Layer 4 of a small transformer language model trained on English Wikipedia (15 layers, counted from 0, width 128).
A neuron adds its activation times its output weights to the MLP's output. To switch it off is to set its activation to zero at one token and run the rest of the model.

Output weights of the MLP neurons that the questions are about. A number n stands for (n - 500) times 0.0011.
n52: 480 617 629 728 609 587 478 344 666 573 487 757 48 594 483 550 508 365 647 471 876 475 799 535 357 555 446 517 467 443 575 596 401 226 606 520 234 268 659 414 545 573 479 411 446 361 749 680 288 665 358 299 443 465 380 586 473 425 126 537 531 611 334 596 614 528 640 770 612 504 581 644 459 496 496 355 495 418 518 514 232 431 390 550 392 690 528 715 504 427 592 543 628 295 370 751 605 568 565 571 386 680 577 618 450 517 464 496 397 340 229 411 537 492 425 620 548 480 604 420 450 521 514 434 647 618 751 45
n59: 521 513 534 564 531 482 500 504 419 497 633 601 639 325 414 542 443 506 330 641 515 384 376 463 535 600 465 447 410 481 255 635 561 487 591 625 566 574 317 494 595 295 578 300 452 456 581 401 521 475 567 614 364 483 375 471 594 599 485 522 466 564 509 455 390 478 222 447 617 677 474 597 391 647 540 590 658 528 356 740 395 475 509 404 307 510 357 641 456 665 460 573 551 445 566 490 563 500 487 518 248 427 500 515 617 660 293 641 283 380 606 343 469 402 399 592 534 418 742 474 679 520 742 455 407 533 414 554
n64: 251 412 368 526 504 611 381 437 585 349 122 569 533 585 210 275 199 578 392 741 329 260 535 357 549 508 485 508 595 393 504 651 460 312 329 446 559 460 433 448 470 626 469 408 610 493 146 543 590 540 488 485 464 437 601 451 525 398 464 387 520 496 467 784 355 685 551 408 512 572 376 500 730 500 367 288 450 612 442 508 436 655 519 609 306 208 489 685 607 573 712 449 459 447 674 523 448 656 631 421 336 402 728 604 466 485 423 695 455 471 530 504 607 369 460 536 397 619 493 550 428 500 455 455 265 435 721 590
n110: 609 593 586 301 438 736 485 547 524 431 780 500 630 349 493 525 437 476 507 500 315 536 547 631 437 674 696 663 479 594 446 500 565 673 402 713 592 357 423 780 489 500 623 448 379 507 485 276 295 442 489 532 334 362 409 236 389 600 382 539 382 563 573 372 490 420 377 541 574 678 412 422 429 575 592 578 248 458 379 531 557 632 500 472 518 547 517 287 569 438 214 692 613 769 406 522 538 305 317 682 531 478 403 544 385 471 462 387 546 579 589 322 420 453 409 534 388 307 648 619 553 370 589 596 466 724 555 560
n143: 411 344 653 564 459 451 638 386 503 559 578 379 367 409 513 468 494 513 579 625 404 494 360 442 582 514 568 446 365 560 571 567 613 467 412 561 593 303 567 715 376 462 578 629 343 389 260 556 406 444 577 226 711 632 579 560 462 243 333 478 356 430 644 609 522 440 355 453 490 342 655 473 535 362 537 622 430 490 553 419 385 582 529 639 545 608 659 532 594 575 444 423 404 435 308 484 290 447 537 454 323 709 456 330 494 448 423 485 471 420 516 399 553 317 332 444 476 589 544 334 580 258 511 602 497 484 407 419
n146: 442 377 605 486 542 343 545 552 440 353 522 463 552 368 371 547 437 472 472 518 618 406 245 678 525 560 648 249 514 409 764 496 582 584 384 442 351 375 690 390 721 528 445 563 633 588 421 626 434 542 515 731 386 557 272 479 523 450 364 618 358 664 437 406 327 454 379 382 545 331 611 632 643 514 739 532 641 610 370 571 289 451 638 170 348 482 667 539 510 308 559 474 629 543 627 533 363 448 383 466 712 292 406 483 536 515 559 554 282 552 507 648 588 573 370 600 553 567 472 369 346 610 740 557 354 504 686 232
n185: 512 510 473 647 507 526 455 273 507 405 495 492 466 441 453 586 542 613 653 517 464 566 571 558 468 403 588 424 515 510 591 455 517 551 490 586 469 558 443 589 495 448 497 583 427 419 571 523 576 544 445 510 630 405 528 428 651 613 601 587 393 423 495 538 414 566 584 291 422 628 495 505 560 335 607 630 585 594 448 327 435 473 298 431 553 589 582 570 549 456 505 373 468 487 463 568 466 587 553 455 414 363 476 393 313 469 437 472 615 408 407 610 498 660 355 476 576 540 602 637 522 528 456 485 623 416 548 690
n235: 596 474 576 552 446 588 426 389 536 750 511 523 618 343 700 673 591 617 628 393 482 537 556 387 588 533 243 690 604 420 410 527 550 534 420 701 442 661 327 390 655 522 557 395 578 423 441 615 452 478 454 507 681 375 376 537 412 571 364 463 377 570 554 857 745 587 343 691 411 656 809 375 307 441 419 504 520 485 614 565 537 326 343 328 493 681 471 507 374 586 288 377 408 638 482 380 558 543 539 620 511 649 579 468 504 693 700 521 289 675 433 533 417 368 376 653 539 636 662 726 441 296 399 663 468 277 340 537
n266: 595 614 539 596 412 491 476 390 539 455 527 341 673 409 477 695 706 523 529 586 750 353 456 616 402 415 577 521 694 546 467 514 608 311 379 604 476 454 510 464 503 529 466 448 527 454 500 624 500 288 718 437 729 493 626 536 633 563 662 490 599 427 487 710 529 520 686 632 465 357 517 692 430 650 317 380 594 372 693 489 536 597 464 537 614 395 664 616 361 358 687 614 411 564 598 708 581 462 493 772 588 716 442 421 497 490 429 537 378 375 664 438 279 463 494 484 647 477 503 510 553 334 627 536 454 483 500 280
n325: 331 333 414 331 579 482 500 411 583 575 302 723 507 591 581 582 647 534 462 550 474 887 403 589 356 521 500 737 477 157 566 657 467 469 485 511 659 614 428 519 435 595 578 338 431 383 273 325 517 638 624 283 431 536 432 204 500 427 464 577 541 599 620 677 402 707 559 463 284 508 417 415 684 469 476 692 597 489 378 403 424 369 470 470 546 527 459 312 504 373 478 588 458 535 447 554 286 408 496 431 485 663 556 635 741 547 478 446 619 896 755 613 312 387 339 456 633 568 396 625 389 543 777 446 611 320 507 749
n334: 658 683 612 484 741 488 493 545 515 488 503 392 346 474 634 377 433 377 466 534 548 642 380 382 358 576 456 604 481 644 500 402 533 570 592 370 626 648 539 402 370 571 440 555 310 586 539 423 341 527 442 339 308 559 566 299 473 512 522 447 560 404 527 450 475 427 383 585 636 337 375 382 519 600 445 491 319 583 257 479 481 463 543 562 371 668 560 615 512 518 651 536 618 321 454 298 549 503 451 625 546 381 391 553 421 462 356 593 537 632 362 301 558 529 512 362 484 642 615 424 531 522 172 556 607 437 509 439
n364: 419 442 812 648 368 276 631 575 477 651 602 569 480 392 658 674 619 497 457 352 360 548 438 457 487 526 419 658 554 543 469 411 600 551 507 542 545 479 535 553 490 580 411 401 426 417 323 441 321 383 234 477 504 302 549 497 453 787 372 429 478 480 539 500 467 530 555 611 612 649 399 496 463 551 496 487 599 340 352 648 285 401 497 631 473 425 526 628 402 438 464 570 299 412 563 779 619 464 482 647 507 510 533 465 527 710 536 645 372 312 426 355 434 390 510 591 567 483 549 236 453 363 375 245 262 521 429 519
n383: 554 309 496 532 539 294 563 451 531 186 223 557 589 451 544 386 686 346 211 524 216 496 529 492 357 478 723 538 617 496 528 648 400 496 397 634 442 394 287 337 392 425 623 685 609 389 682 296 544 434 542 416 684 373 518 404 544 460 500 661 655 356 426 444 556 295 543 473 358 561 599 521 641 617 450 689 531 365 641 491 516 319 576 397 674 414 668 576 676 289 512 697 620 658 500 630 941 593 631 458 675 354 649 607 329 648 477 553 568 519 419 662 390 484 523 783 369 592 765 394 661 529 588 761 431 627 419 562
n446: 392 653 526 432 669 453 421 692 647 658 409 515 540 799 455 355 707 604 481 526 482 580 366 373 429 605 333 366 348 474 424 591 378 668 533 475 641 608 688 500 631 274 135 356 462 359 675 442 262 493 527 713 492 258 634 373 659 602 169 632 532 418 683 515 452 434 387 500 433 625 388 318 327 459 500 500 591 418 645 633 650 283 571 325 686 500 376 372 632 566 383 535 365 481 641 565 588 518 587 504 455 313 570 486 370 596 609 271 342 387 515 703 478 339 518 602 429 485 431 462 598 523 281 673 593 512 435 659
n462: 456 295 524 436 521 446 452 662 375 549 277 659 562 372 614 673 483 622 507 397 503 461 511 545 514 223 500 366 371 535 489 414 551 276 633 473 644 508 559 518 479 724 551 462 294 577 534 537 601 355 648 511 394 612 563 718 319 361 454 400 409 405 503 511 535 580 541 600 648 364 463 433 489 696 404 493 504 180 367 559 479 538 651 287 618 514 583 635 618 728 514 456 511 256 402 557 660 514 657 598 346 507 151 611 579 703 524 537 309 418 539 235 542 500 222 408 380 546 452 547 550 417 383 408 565 395 428 530
n473: 392 455 563 496 870 508 703 321 421 563 508 508 691 508 311 529 591 647 556 532 426 821 332 662 556 558 540 525 127 603 427 424 515 435 698 534 517 504 630 623 640 433 336 398 150 436 678 346 250 379 525 608 432 737 563 560 561 375 763 532 470 748 727 456 385 362 391 504 395 589 409 267 572 472 634 613 443 743 315 429 500 244 397 380 617 623 504 383 520 617 609 500 480 386 587 463 429 581 606 435 734 596 614 431 447 356 799 383 504 644 666 409 764 471 611 768 525 524 484 484 673 410 487 440 526 500 392 733

Each question names a token from some text and the token that comes next. It shows the activations a of the neurons there, in the order above. A number n stands for (n - 500) times 0.023.

Then comes g, the gradient of the next token's log-probability with respect to the MLP's output, scaled to length 1. A neuron's effect is roughly proportional to its activation times (output weights . g). A number n stands for (n - 500) times 0.00085.

" of", then " electricity"
a: 502 502 497 498 553 509 492 498 500 482 483 508 480 514 501 491
g: 612 552 463 518 369 487 608 380 174 388 576 552 615 450 514 538 469 592 584 425 346 710 401 575 642 495 457 396 363 470 377 318 626 543 547 494 459 706 511 575 520 373 269 579 465 487 335 492 508 519 754 404 484 373 540 548 394 612 402 422 394 557 461 510 465 617 296 421 359 614 398 415 466 617 376 434 509 646 512 453 316 392 529 577 490 491 584 476 411 552 351 562 727 469 474 432 487 544 536 630 348 629 515 459 375 484 696 664 372 607 645 390 609 398 503 386 565 551 625 484 374 389 610 508 427 390 527 457
Switching off which neuron hurts the next token most? n143

".", then "\n"
a: 514 499 359 500 515 531 505 492 508 486 488 488 489 494 466 501
g: 626 507 434 395 378 530 601 507 424 632 643 527 466 520 557 175 615 647 630 523 580 586 585 561 273 753 482 501 448 417 584 436 504 490 544 561 543 506 454 605 501 479 673 425 583 502 742 541 468 465 583 550 448 550 450 491 492 347 456 298 486 570 655 465 409 512 335 402 658 509 537 486 568 479 629 459 271 535 697 543 444 581 461 434 556 372 484 204 493 536 439 342 483 609 483 440 539 159 447 545 519 423 533 413 564 308 495 590 430 416 362 501 456 626 565 421 486 258 496 559 607 545 415 396 518 412 533 395
Switching off which neuron hurts the next token most? n64

"ient", then " Golf"
a: 501 496 489 491 493 491 683 512 318 511 463 493 501 508 499 496
g: 482 601 532 320 632 621 587 437 673 609 496 498 593 354 595 505 559 550 486 288 414 436 363 540 570 502 631 548 609 693 295 525 497 519 447 446 300 699 470 427 711 550 564 492 494 518 463 391 671 468 427 497 608 657 284 599 627 394 451 525 468 515 615 632 766 600 527 446 530 567 607 435 513 535 378 526 405 511 632 346 455 549 545 549 385 581 298 410 285 287 447 552 479 573 540 582 567 473 499 413 477 626 599 476 665 433 458 532 515 511 624 532 510 298 446 500 496 513 452 572 676 433 615 410 260 569 321 621
Switching off which neuron hurts the next token most? n334

" Chinese", then " President"
a: 506 488 543 499 505 513 702 497 498 499 505 498 502 501 495 502
g: 514 466 513 558 358 427 471 638 662 390 414 549 551 624 512 423 586 401 533 451 595 502 499 525 481 312 466 703 354 441 346 498 584 476 562 547 520 310 415 335 489 632 661 439 339 474 694 434 394 582 534 544 406 499 454 324 535 623 537 495 602 150 532 587 327 517 763 598 544 645 427 469 541 549 560 426 623 445 512 593 582 365 311 507 463 536 453 745 454 403 670 463 449 615 431 522 491 401 627 550 582 371 537 416 595 364 303 401 551 534 352 418 556 538 535 490 579 372 575 677 614 417 490 559 536 444 279 567
Switching off which neuron hurts the next token most? n185

" in", then " October"
a: 498 493 486 498 586 401 497 497 500 492 496 498 504 494 504 499
g: 433 552 544 565 466 472 515 515 562 434 593 512 459 369 582 495 419 475 472 561 511 451 528 551 343 447 428 498 621 578 414 554 473 590 555 554 398 603 428 337 491 531 546 494 566 103 454 524 450 369 523 481 595 292 460 508 564 431 340 466 592 207 549 433 470 626 641 655 541 603 505 682 442 395 510 730 354 365 513 450 517 521 616 521 671 430 433 508 510 625 445 472 638 671 553 495 476 497 444 549 610 599 458 465 334 488 650 510 359 530 452 470 482 511 514 588 335 535 711 650 928 428 403 432 509 448 438 299
Switching off which neuron hurts the next token most? n146

",", then " recorded"
a: 501 491 503 500 498 497 526 497 486 444 363 506 519 506 504 509
g: 558 423 337 436 401 554 417 448 501 421 423 353 481 531 483 479 584 430 454 634 480 414 308 528 477 507 438 504 504 507 496 581 521 308 546 587 449 521 446 405 411 315 223 524 325 641 444 454 591 699 537 384 490 506 481 291 499 714 503 504 671 377 758 414 347 398 580 755 564 551 438 574 585 305 452 470 655 433 614 505 514 338 564 529 410 499 618 557 551 485 542 579 390 266 531 452 399 490 504 440 664 440 300 597 512 530 588 530 591 507 560 435 494 515 229 508 534 472 428 664 335 444 429 611 696 639 578 442
Which neuron, switched off, raises the next token's probability most? n334

" ", then "2"
a: 812 503 506 506 500 429 497 518 497 497 499 509 477 500 499 503
g: 631 690 562 665 580 474 571 420 497 369 595 398 416 485 600 482 650 474 357 523 658 407 421 362 436 363 382 616 403 506 561 549 666 543 511 551 553 595 424 527 428 408 519 455 456 588 677 706 519 417 387 584 580 481 440 663 608 513 555 568 509 447 800 623 337 466 419 536 530 384 367 568 590 677 537 370 633 471 620 538 532 462 650 366 389 574 686 556 518 529 600 420 493 429 367 389 650 562 347 583 441 616 625 614 396 326 470 495 347 437 339 467 524 653 419 499 495 614 422 557 421 368 518 407 453 163 473 517
Switching off which neuron hurts the next token most? n52

"s", then " first"
a: 501 491 480 485 609 489 496 577 495 506 498 509 503 503 499 500
g: 411 568 587 600 568 413 450 393 450 581 357 365 538 474 522 608 436 725 543 300 511 447 582 479 439 313 358 645 539 505 282 265 443 695 407 446 582 492 353 569 319 649 440 462 603 522 326 480 463 440 497 457 557 430 525 340 639 631 525 485 476 383 464 635 526 664 517 540 714 570 422 589 528 350 511 611 386 476 288 538 577 453 299 521 623 326 541 494 476 384 504 509 561 592 495 490 508 451 393 697 558 524 460 635 582 435 655 522 377 649 339 589 525 568 418 634 517 563 541 643 663 730 498 467 567 339 595 559
Switching off which neuron hurts the next token most? n235

" won", then " the"
a: 500 490 503 501 485 500 489 499 363 497 472 403 501 528 514 500
g: 655 384 595 435 454 619 615 538 404 505 405 516 586 467 497 458 438 601 406 386 481 565 551 529 345 629 296 603 440 486 425 724 533 527 355 650 550 402 471 564 551 579 607 579 361 403 545 334 562 492 451 541 468 408 492 275 296 274 393 464 548 516 381 451 230 541 490 521 610 670 486 563 374 570 589 313 312 352 571 612 541 460 648 397 377 323 509 463 451 348 498 499 630 469 349 463 612 474 512 480 529 605 393 529 776 612 426 580 502 494 374 599 604 544 576 397 458 330 304 371 397 535 439 574 570 439 633 529
Switching off which neuron hurts the next token most? n266

"ka", then " Ja"
a: 501 649 499 506 504 493 500 500 496 514 460 496 513 494 500 502
g: 557 709 392 529 670 594 553 448 422 420 487 493 351 553 685 419 639 504 561 525 486 577 441 501 657 581 403 467 685 678 674 562 568 421 498 335 431 591 653 685 474 525 536 531 423 438 313 342 650 690 422 458 694 622 307 458 575 361 532 672 776 579 463 351 688 518 499 475 601 548 592 281 582 402 472 406 389 540 425 637 685 673 424 401 511 479 569 555 530 518 385 511 541 577 572 493 564 507 513 553 368 429 552 453 489 513 478 519 514 579 601 444 519 525 389 432 454 340 371 514 441 584 367 341 351 447 334 630
Which neuron, switched off, raises the next token's probability most? n59

"ed", then " as"
a: 498 493 506 507 500 500 508 512 499 498 145 493 519 505 501 490
g: 659 706 291 600 607 499 608 535 482 461 685 504 554 603 391 569 338 393 434 394 463 473 302 496 500 409 531 460 333 458 564 581 552 499 507 409 699 505 551 361 578 494 588 475 438 733 221 442 296 589 439 268 449 429 534 382 574 525 454 445 487 469 317 447 505 424 367 562 317 349 352 495 443 527 494 518 542 528 631 765 531 411 662 388 586 490 700 340 590 482 460 465 406 385 551 493 429 478 529 495 450 350 425 427 527 520 399 502 593 437 561 577 418 245 546 349 296 523 529 553 410 589 412 605 572 552 463 541
Which neuron, switched off, raises the next token's probability most? n334

"(", then "s"
a: 504 491 499 500 498 523 498 500 508 696 503 500 504 506 497 499
g: 378 609 475 478 635 457 653 362 368 454 533 446 637 514 384 544 475 616 529 618 563 615 595 494 560 527 483 676 399 443 445 556 149 586 424 527 396 374 396 376 500 491 679 457 292 392 407 497 259 351 547 448 522 314 305 479 504 596 470 563 604 781 616 603 504 424 539 594 538 259 393 420 553 553 480 521 597 560 485 609 488 550 381 503 484 435 613 624 432 386 639 649 536 378 411 506 412 481 559 417 622 377 488 482 538 626 551 422 483 626 473 524 593 671 560 466 498 573 576 685 740 370 558 580 360 404 503 513
Switching off which neuron hurts the next token most? n325

"person", then " of"
a: 503 749 499 500 498 499 537 500 493 501 510 495 510 514 496 498
g: 539 606 584 569 526 467 516 582 544 418 437 485 390 556 525 452 371 398 357 473 443 387 399 415 460 495 543 433 615 237 454 438 575 472 600 524 459 572 453 498 538 409 576 492 450 414 565 448 491 568 342 527 468 435 513 500 578 913 464 475 483 233 612 443 489 550 392 498 639 545 317 574 459 495 501 477 582 486 481 548 380 550 564 470 347 469 302 517 424 478 592 291 682 600 608 571 313 433 613 404 556 338 486 569 447 551 649 528 407 557 519 501 525 451 714 426 645 447 421 178 373 589 525 534 404 794 531 711
Switching off which neuron hurts the next token most? n59

" as", then " a"
a: 500 501 506 501 502 500 518 491 459 483 505 500 445 437 503 504
g: 529 468 506 591 439 418 665 482 643 448 512 751 588 394 445 625 557 566 713 553 479 441 457 500 671 350 629 425 692 379 630 499 548 603 456 531 463 443 461 580 612 608 366 365 538 743 485 504 527 296 604 345 640 547 586 485 481 520 287 489 609 278 497 712 625 487 559 291 381 427 502 605 533 322 498 583 524 494 398 295 538 464 355 521 388 618 409 529 339 427 538 583 479 563 474 590 428 628 549 400 476 417 544 499 550 390 329 645 655 458 499 390 365 406 403 507 360 507 406 490 411 627 627 505 581 399 320 523
Switching off which neuron hurts the next token most? n446

" Year", then " and"
a: 505 507 491 575 547 373 591 506 484 498 461 499 325 501 503 503
g: 348 431 604 348 645 564 463 466 399 347 457 405 562 481 401 645 712 478 560 538 472 495 538 475 445 486 470 508 448 507 542 624 464 731 631 563 444 591 556 666 603 546 395 527 558 375 493 596 406 432 384 636 520 477 539 430 312 436 703 638 192 524 412 506 427 526 469 481 422 629 561 542 602 492 486 547 459 546 447 548 507 540 589 613 579 378 435 596 632 364 451 494 513 497 218 354 515 306 385 253 394 283 508 414 562 608 628 436 474 633 463 544 464 583 524 574 340 534 485 548 529 415 488 606 569 424 763 216
Which neuron, switched off, raises the next token's probability most? n146

"TL", then "PG"
a: 513 502 506 497 473 505 719 508 495 530 520 497 500 500 502 510
g: 620 552 411 447 402 474 484 672 454 372 435 424 352 636 493 463 599 316 426 511 564 324 546 444 379 727 452 505 520 478 415 585 491 665 426 433 453 525 595 367 567 313 381 698 282 508 530 527 718 387 447 411 507 464 641 627 581 417 575 704 454 484 406 546 469 446 661 594 504 414 491 503 467 276 526 508 616 567 477 543 550 514 453 535 630 532 587 448 471 506 540 476 527 554 399 450 640 645 402 265 547 617 521 496 557 705 530 600 515 290 440 475 487 548 185 509 490 409 473 336 391 392 330 474 696 700 549 603
Switching off which neuron hurts the next token most? n185

" \"", then "Luc"
a: 500 495 509 533 489 322 487 468 504 523 589 501 497 507 500 498
g: 373 685 306 537 415 403 506 526 524 523 603 515 593 330 669 466 481 445 659 544 558 698 461 502 604 453 488 570 516 589 636 348 611 600 516 571 581 420 499 456 558 509 365 626 536 630 530 543 576 486 467 592 541 724 599 441 446 591 498 673 432 380 534 738 544 593 746 524 570 468 553 127 470 516 307 492 399 444 446 476 558 644 495 578 501 482 440 499 453 506 427 396 518 339 340 462 339 454 600 665 540 489 462 391 496 383 483 383 717 423 415 448 387 641 444 345 264 462 366 486 571 341 455 555 630 583 524 406
Switching off which neuron hurts the next token most? n146

"\n", then "==="
a: 489 506 484 503 529 502 501 498 501 500 493 435 492 508 503 499
g: 595 476 513 503 531 485 585 420 566 436 582 584 525 593 368 492 531 567 554 531 513 393 469 523 415 510 732 488 437 473 582 502 414 600 611 593 561 449 554 491 650 605 634 472 378 733 690 574 540 470 462 567 434 473 457 594 600 32 629 527 420 363 604 501 474 555 395 708 553 384 561 484 532 424 561 374 297 506 384 740 543 502 504 518 424 499 445 289 383 538 565 577 598 513 414 368 587 408 578 455 343 482 634 533 572 495 619 605 398 585 599 475 487 477 546 225 734 387 481 314 354 571 414 384 557 457 556 440
Switching off which neuron hurts the next token most? n364

"1", then "9"
a: 500 502 502 583 567 501 670 498 505 500 504 499 473 491 346 308
g: 591 587 439 474 591 366 438 567 508 482 467 496 318 569 540 319 565 525 635 352 598 689 473 598 549 474 287 550 446 556 601 361 316 459 583 478 496 407 485 535 495 508 574 488 453 456 441 437 510 401 453 504 492 544 528 568 713 755 455 547 496 446 593 536 643 598 622 679 543 652 735 466 448 491 614 675 275 456 315 607 481 505 491 451 410 520 570 665 419 469 657 445 486 625 617 317 447 306 411 486 527 483 487 440 572 382 678 563 493 542 310 660 511 418 600 581 441 317 454 865 402 538 556 483 484 526 653 509
Switching off which neuron hurts the next token most? n462

"-", then "7"
a: 506 506 510 500 491 502 541 503 504 500 409 505 509 504 412 490
g: 393 564 530 437 584 501 374 397 402 665 456 506 370 511 459 261 345 403 593 398 548 563 560 409 283 529 509 433 563 463 541 500 465 548 439 562 579 459 528 497 429 449 517 612 668 438 598 473 559 431 555 470 609 454 606 481 436 302 532 437 519 623 424 539 572 595 456 625 459 601 570 499 521 390 579 521 563 337 543 562 387 750 525 737 759 357 533 281 321 363 683 506 463 455 648 442 411 349 639 554 751 545 442 388 542 550 691 282 648 511 612 588 518 525 469 653 398 471 455 642 485 658 505 606 702 542 506 427
Switching off which neuron hurts the next token most? n462

" of", then " Ch"
a: 500 500 478 506 650 502 506 507 507 122 503 496 524 502 499 565
g: 360 519 558 435 639 553 423 501 450 597 617 553 429 436 653 436 475 626 746 455 446 789 445 570 436 520 474 666 318 535 572 534 415 489 225 496 552 564 672 518 346 568 429 430 281 642 578 443 416 510 469 493 395 369 445 547 582 398 547 507 583 401 638 397 398 463 524 694 431 411 434 321 488 453 397 615 397 540 455 548 421 442 547 402 641 395 483 423 529 495 284 318 507 366 326 428 626 474 558 689 311 534 504 522 533 525 637 459 678 429 399 360 477 382 438 535 420 456 596 543 367 292 334 554 387 463 412 427
Which neuron, switched off, raises the next token's probability most? n325

",", then " Cha"
a: 507 502 608 500 522 499 499 496 514 467 421 504 514 501 502 521
g: 254 494 493 596 419 476 582 484 453 627 928 373 346 465 596 482 557 473 573 445 414 422 468 478 330 541 475 507 453 658 559 543 536 368 419 644 456 362 583 631 486 587 543 454 545 451 535 500 464 389 516 715 619 509 478 498 510 421 418 627 481 467 473 473 525 396 586 631 404 504 513 503 623 553 536 624 516 709 426 444 453 769 540 578 773 476 583 358 560 554 288 646 515 392 498 473 536 617 542 347 398 569 536 508 429 332 415 478 516 550 641 539 475 633 449 377 723 501 314 504 525 649 618 608 599 640 419 386
Which neuron, switched off, raises the next token's probability most? n64

" including", then " season"
a: 500 527 482 498 489 508 519 497 503 489 501 501 500 503 468 500
g: 474 428 449 397 548 432 470 423 611 365 554 470 505 377 573 442 281 564 481 493 606 379 579 417 297 508 387 543 493 514 640 447 598 538 449 512 567 480 425 528 368 357 617 391 368 401 451 625 534 374 435 525 435 460 484 418 419 214 472 540 508 609 441 331 608 534 424 541 465 274 626 450 597 618 513 559 800 503 339 546 541 550 587 630 532 395 514 781 713 545 735 518 560 674 474 518 624 650 537 541 554 374 405 680 412 492 558 485 487 492 469 541 504 803 423 538 314 541 424 537 494 587 479 474 629 305 555 541
Which neuron, switched off, raises the next token's probability most? n462

"ky", then "\""
a: 498 496 500 279 501 500 508 502 504 511 513 494 496 494 498 514
g: 554 530 515 469 691 575 545 467 591 451 430 598 513 495 516 546 414 601 494 361 541 588 485 413 593 434 318 394 618 740 491 375 512 692 614 545 671 719 601 526 674 348 482 399 530 648 577 526 461 373 482 477 672 719 438 751 426 383 420 395 487 322 412 353 457 461 412 542 330 384 540 591 430 630 608 487 477 539 441 706 531 290 413 414 546 416 414 400 514 412 556 346 425 629 525 453 451 344 588 520 308 697 470 582 477 349 483 516 516 527 718 505 415 380 652 636 615 507 455 547 438 325 525 476 429 416 512 475
Switching off which neuron hurts the next token most? n110

" was", then " done"
a: 502 505 504 500 510 501 504 507 528 505 502 339 504 497 507 501
g: 357 298 420 360 472 484 490 444 636 292 601 461 514 489 568 425 585 536 481 541 391 369 367 579 401 556 598 584 590 487 636 864 449 421 442 409 312 649 514 365 573 618 558 565 510 602 501 612 571 411 643 512 541 464 618 513 387 455 325 535 581 573 521 433 353 439 458 467 614 343 575 326 593 536 622 355 500 604 519 438 443 229 458 501 301 435 528 525 549 401 617 525 467 599 593 391 433 390 402 299 718 639 754 498 465 385 528 524 610 435 488 444 615 504 546 507 442 425 533 657 368 472 645 574 492 515 652 483
Switching off which neuron hurts the next token most? n364

"-", then "one"
a: 501 500 502 508 500 521 493 494 511 495 468 500 410 514 498 503
g: 642 434 480 313 618 435 558 513 477 456 453 516 504 616 484 593 550 407 259 627 514 335 563 544 529 674 520 460 540 459 475 251 376 437 496 515 428 432 404 659 569 591 454 472 386 559 382 575 611 522 506 413 282 477 456 548 468 558 440 423 609 495 306 615 361 147 343 583 527 593 354 539 529 568 589 398 604 776 418 591 483 548 632 481 283 570 385 471 554 493 486 543 509 429 395 514 483 544 520 478 271 476 564 568 522 482 587 399 554 643 548 382 582 689 396 373 455 415 276 577 512 265 617 452 641 534 484 496
Switching off which neuron hurts the next token most? n383

" ", then "ending"
a: 499 500 490 501 484 487 494 482 499 494 454 516 432 501 496 506
g: 639 479 463 330 337 596 371 405 580 381 649 547 477 406 513 495 495 537 403 329 392 364 431 496 477 340 552 508 379 461 562 363 660 440 447 487 533 471 348 361 503 504 473 490 441 578 522 415 402 351 472 686 518 482 448 405 446 470 590 651 324 327 553 467 596 352 437 433 660 435 585 437 489 634 391 548 654 228 534 768 684 553 633 241 578 440 479 758 688 608 580 530 499 473 490 460 515 546 395 417 420 269 571 580 513 593 550 427 537 598 350 522 482 415 476 375 458 479 508 519 539 535 692 639 508 394 548 648
Which neuron, switched off, raises the next token's probability most? n383

" added", then " an"
a: 495 461 500 508 545 500 501 500 511 508 498 361 500 499 500 500
g: 532 764 481 642 317 459 544 398 463 479 367 508 578 447 498 567 650 584 493 553 556 435 522 515 526 396 386 383 348 489 498 359 631 621 514 436 642 434 548 531 651 626 566 452 548 583 378 454 345 437 536 359 568 550 522 412 601 649 544 551 540 269 611 684 556 653 566 389 502 529 531 446 517 425 475 601 609 484 434 410 464 480 452 583 542 498 639 228 550 618 486 517 501 260 558 603 513 557 430 624 527 594 463 647 532 265 323 566 573 492 459 541 340 698 400 349 342 402 376 427 570 599 752 500 493 751 374 450
Which neuron, switched off, raises the next token's probability most? n364

"1", then "4"
a: 499 502 497 532 563 500 600 494 506 501 491 494 512 485 297 260
g: 498 499 656 588 402 534 621 329 499 487 496 463 614 411 521 636 477 317 233 489 478 482 552 524 627 417 451 523 597 357 493 692 699 467 477 448 499 521 505 574 393 597 356 607 780 259 474 501 447 663 397 499 580 619 323 430 432 717 625 528 380 483 428 432 321 526 384 496 602 436 431 447 645 508 518 403 455 404 449 478 536 629 609 748 658 428 428 464 543 620 424 533 590 706 436 665 566 649 531 714 352 666 571 588 396 565 431 485 442 505 497 501 556 486 546 377 633 554 326 381 514 515 447 404 465 362 468 521
Switching off which neuron hurts the next token most? n473

"s", then " "
a: 501 498 357 498 566 484 500 767 498 502 482 515 523 500 497 489
g: 603 501 550 476 681 452 528 592 517 326 404 608 329 389 578 384 559 516 556 662 518 454 403 448 507 355 488 613 416 426 719 845 481 579 565 446 378 473 545 517 710 332 582 555 515 327 550 487 727 460 562 449 708 567 493 351 622 435 495 430 585 535 412 723 454 605 513 335 494 675 556 525 396 429 377 268 584 441 689 453 534 627 403 505 415 508 409 637 505 690 505 522 690 396 597 480 550 498 693 600 575 538 417 338 523 570 601 461 477 405 532 376 450 545 543 533 665 431 557 462 434 465 484 633 588 413 577 469
Which neuron, switched off, raises the next token's probability most? n64

" ", then "8"
a: 504 490 498 499 641 313 493 492 502 502 464 501 491 501 500 500
g: 498 547 492 700 374 563 493 552 290 543 377 566 350 380 576 450 639 390 374 454 617 490 397 481 513 591 538 436 638 538 362 377 433 613 478 626 594 508 559 245 586 390 458 543 575 379 302 543 481 440 556 483 513 486 544 413 334 463 556 430 569 500 296 422 600 595 394 844 608 554 544 401 601 464 589 557 571 639 337 499 328 391 504 664 241 464 573 518 540 542 571 674 456 441 615 476 434 456 519 485 526 558 621 319 420 228 493 511 578 549 570 598 420 560 517 563 237 635 651 534 533 504 566 424 546 521 384 482
Which neuron, switched off, raises the next token's probability most? n146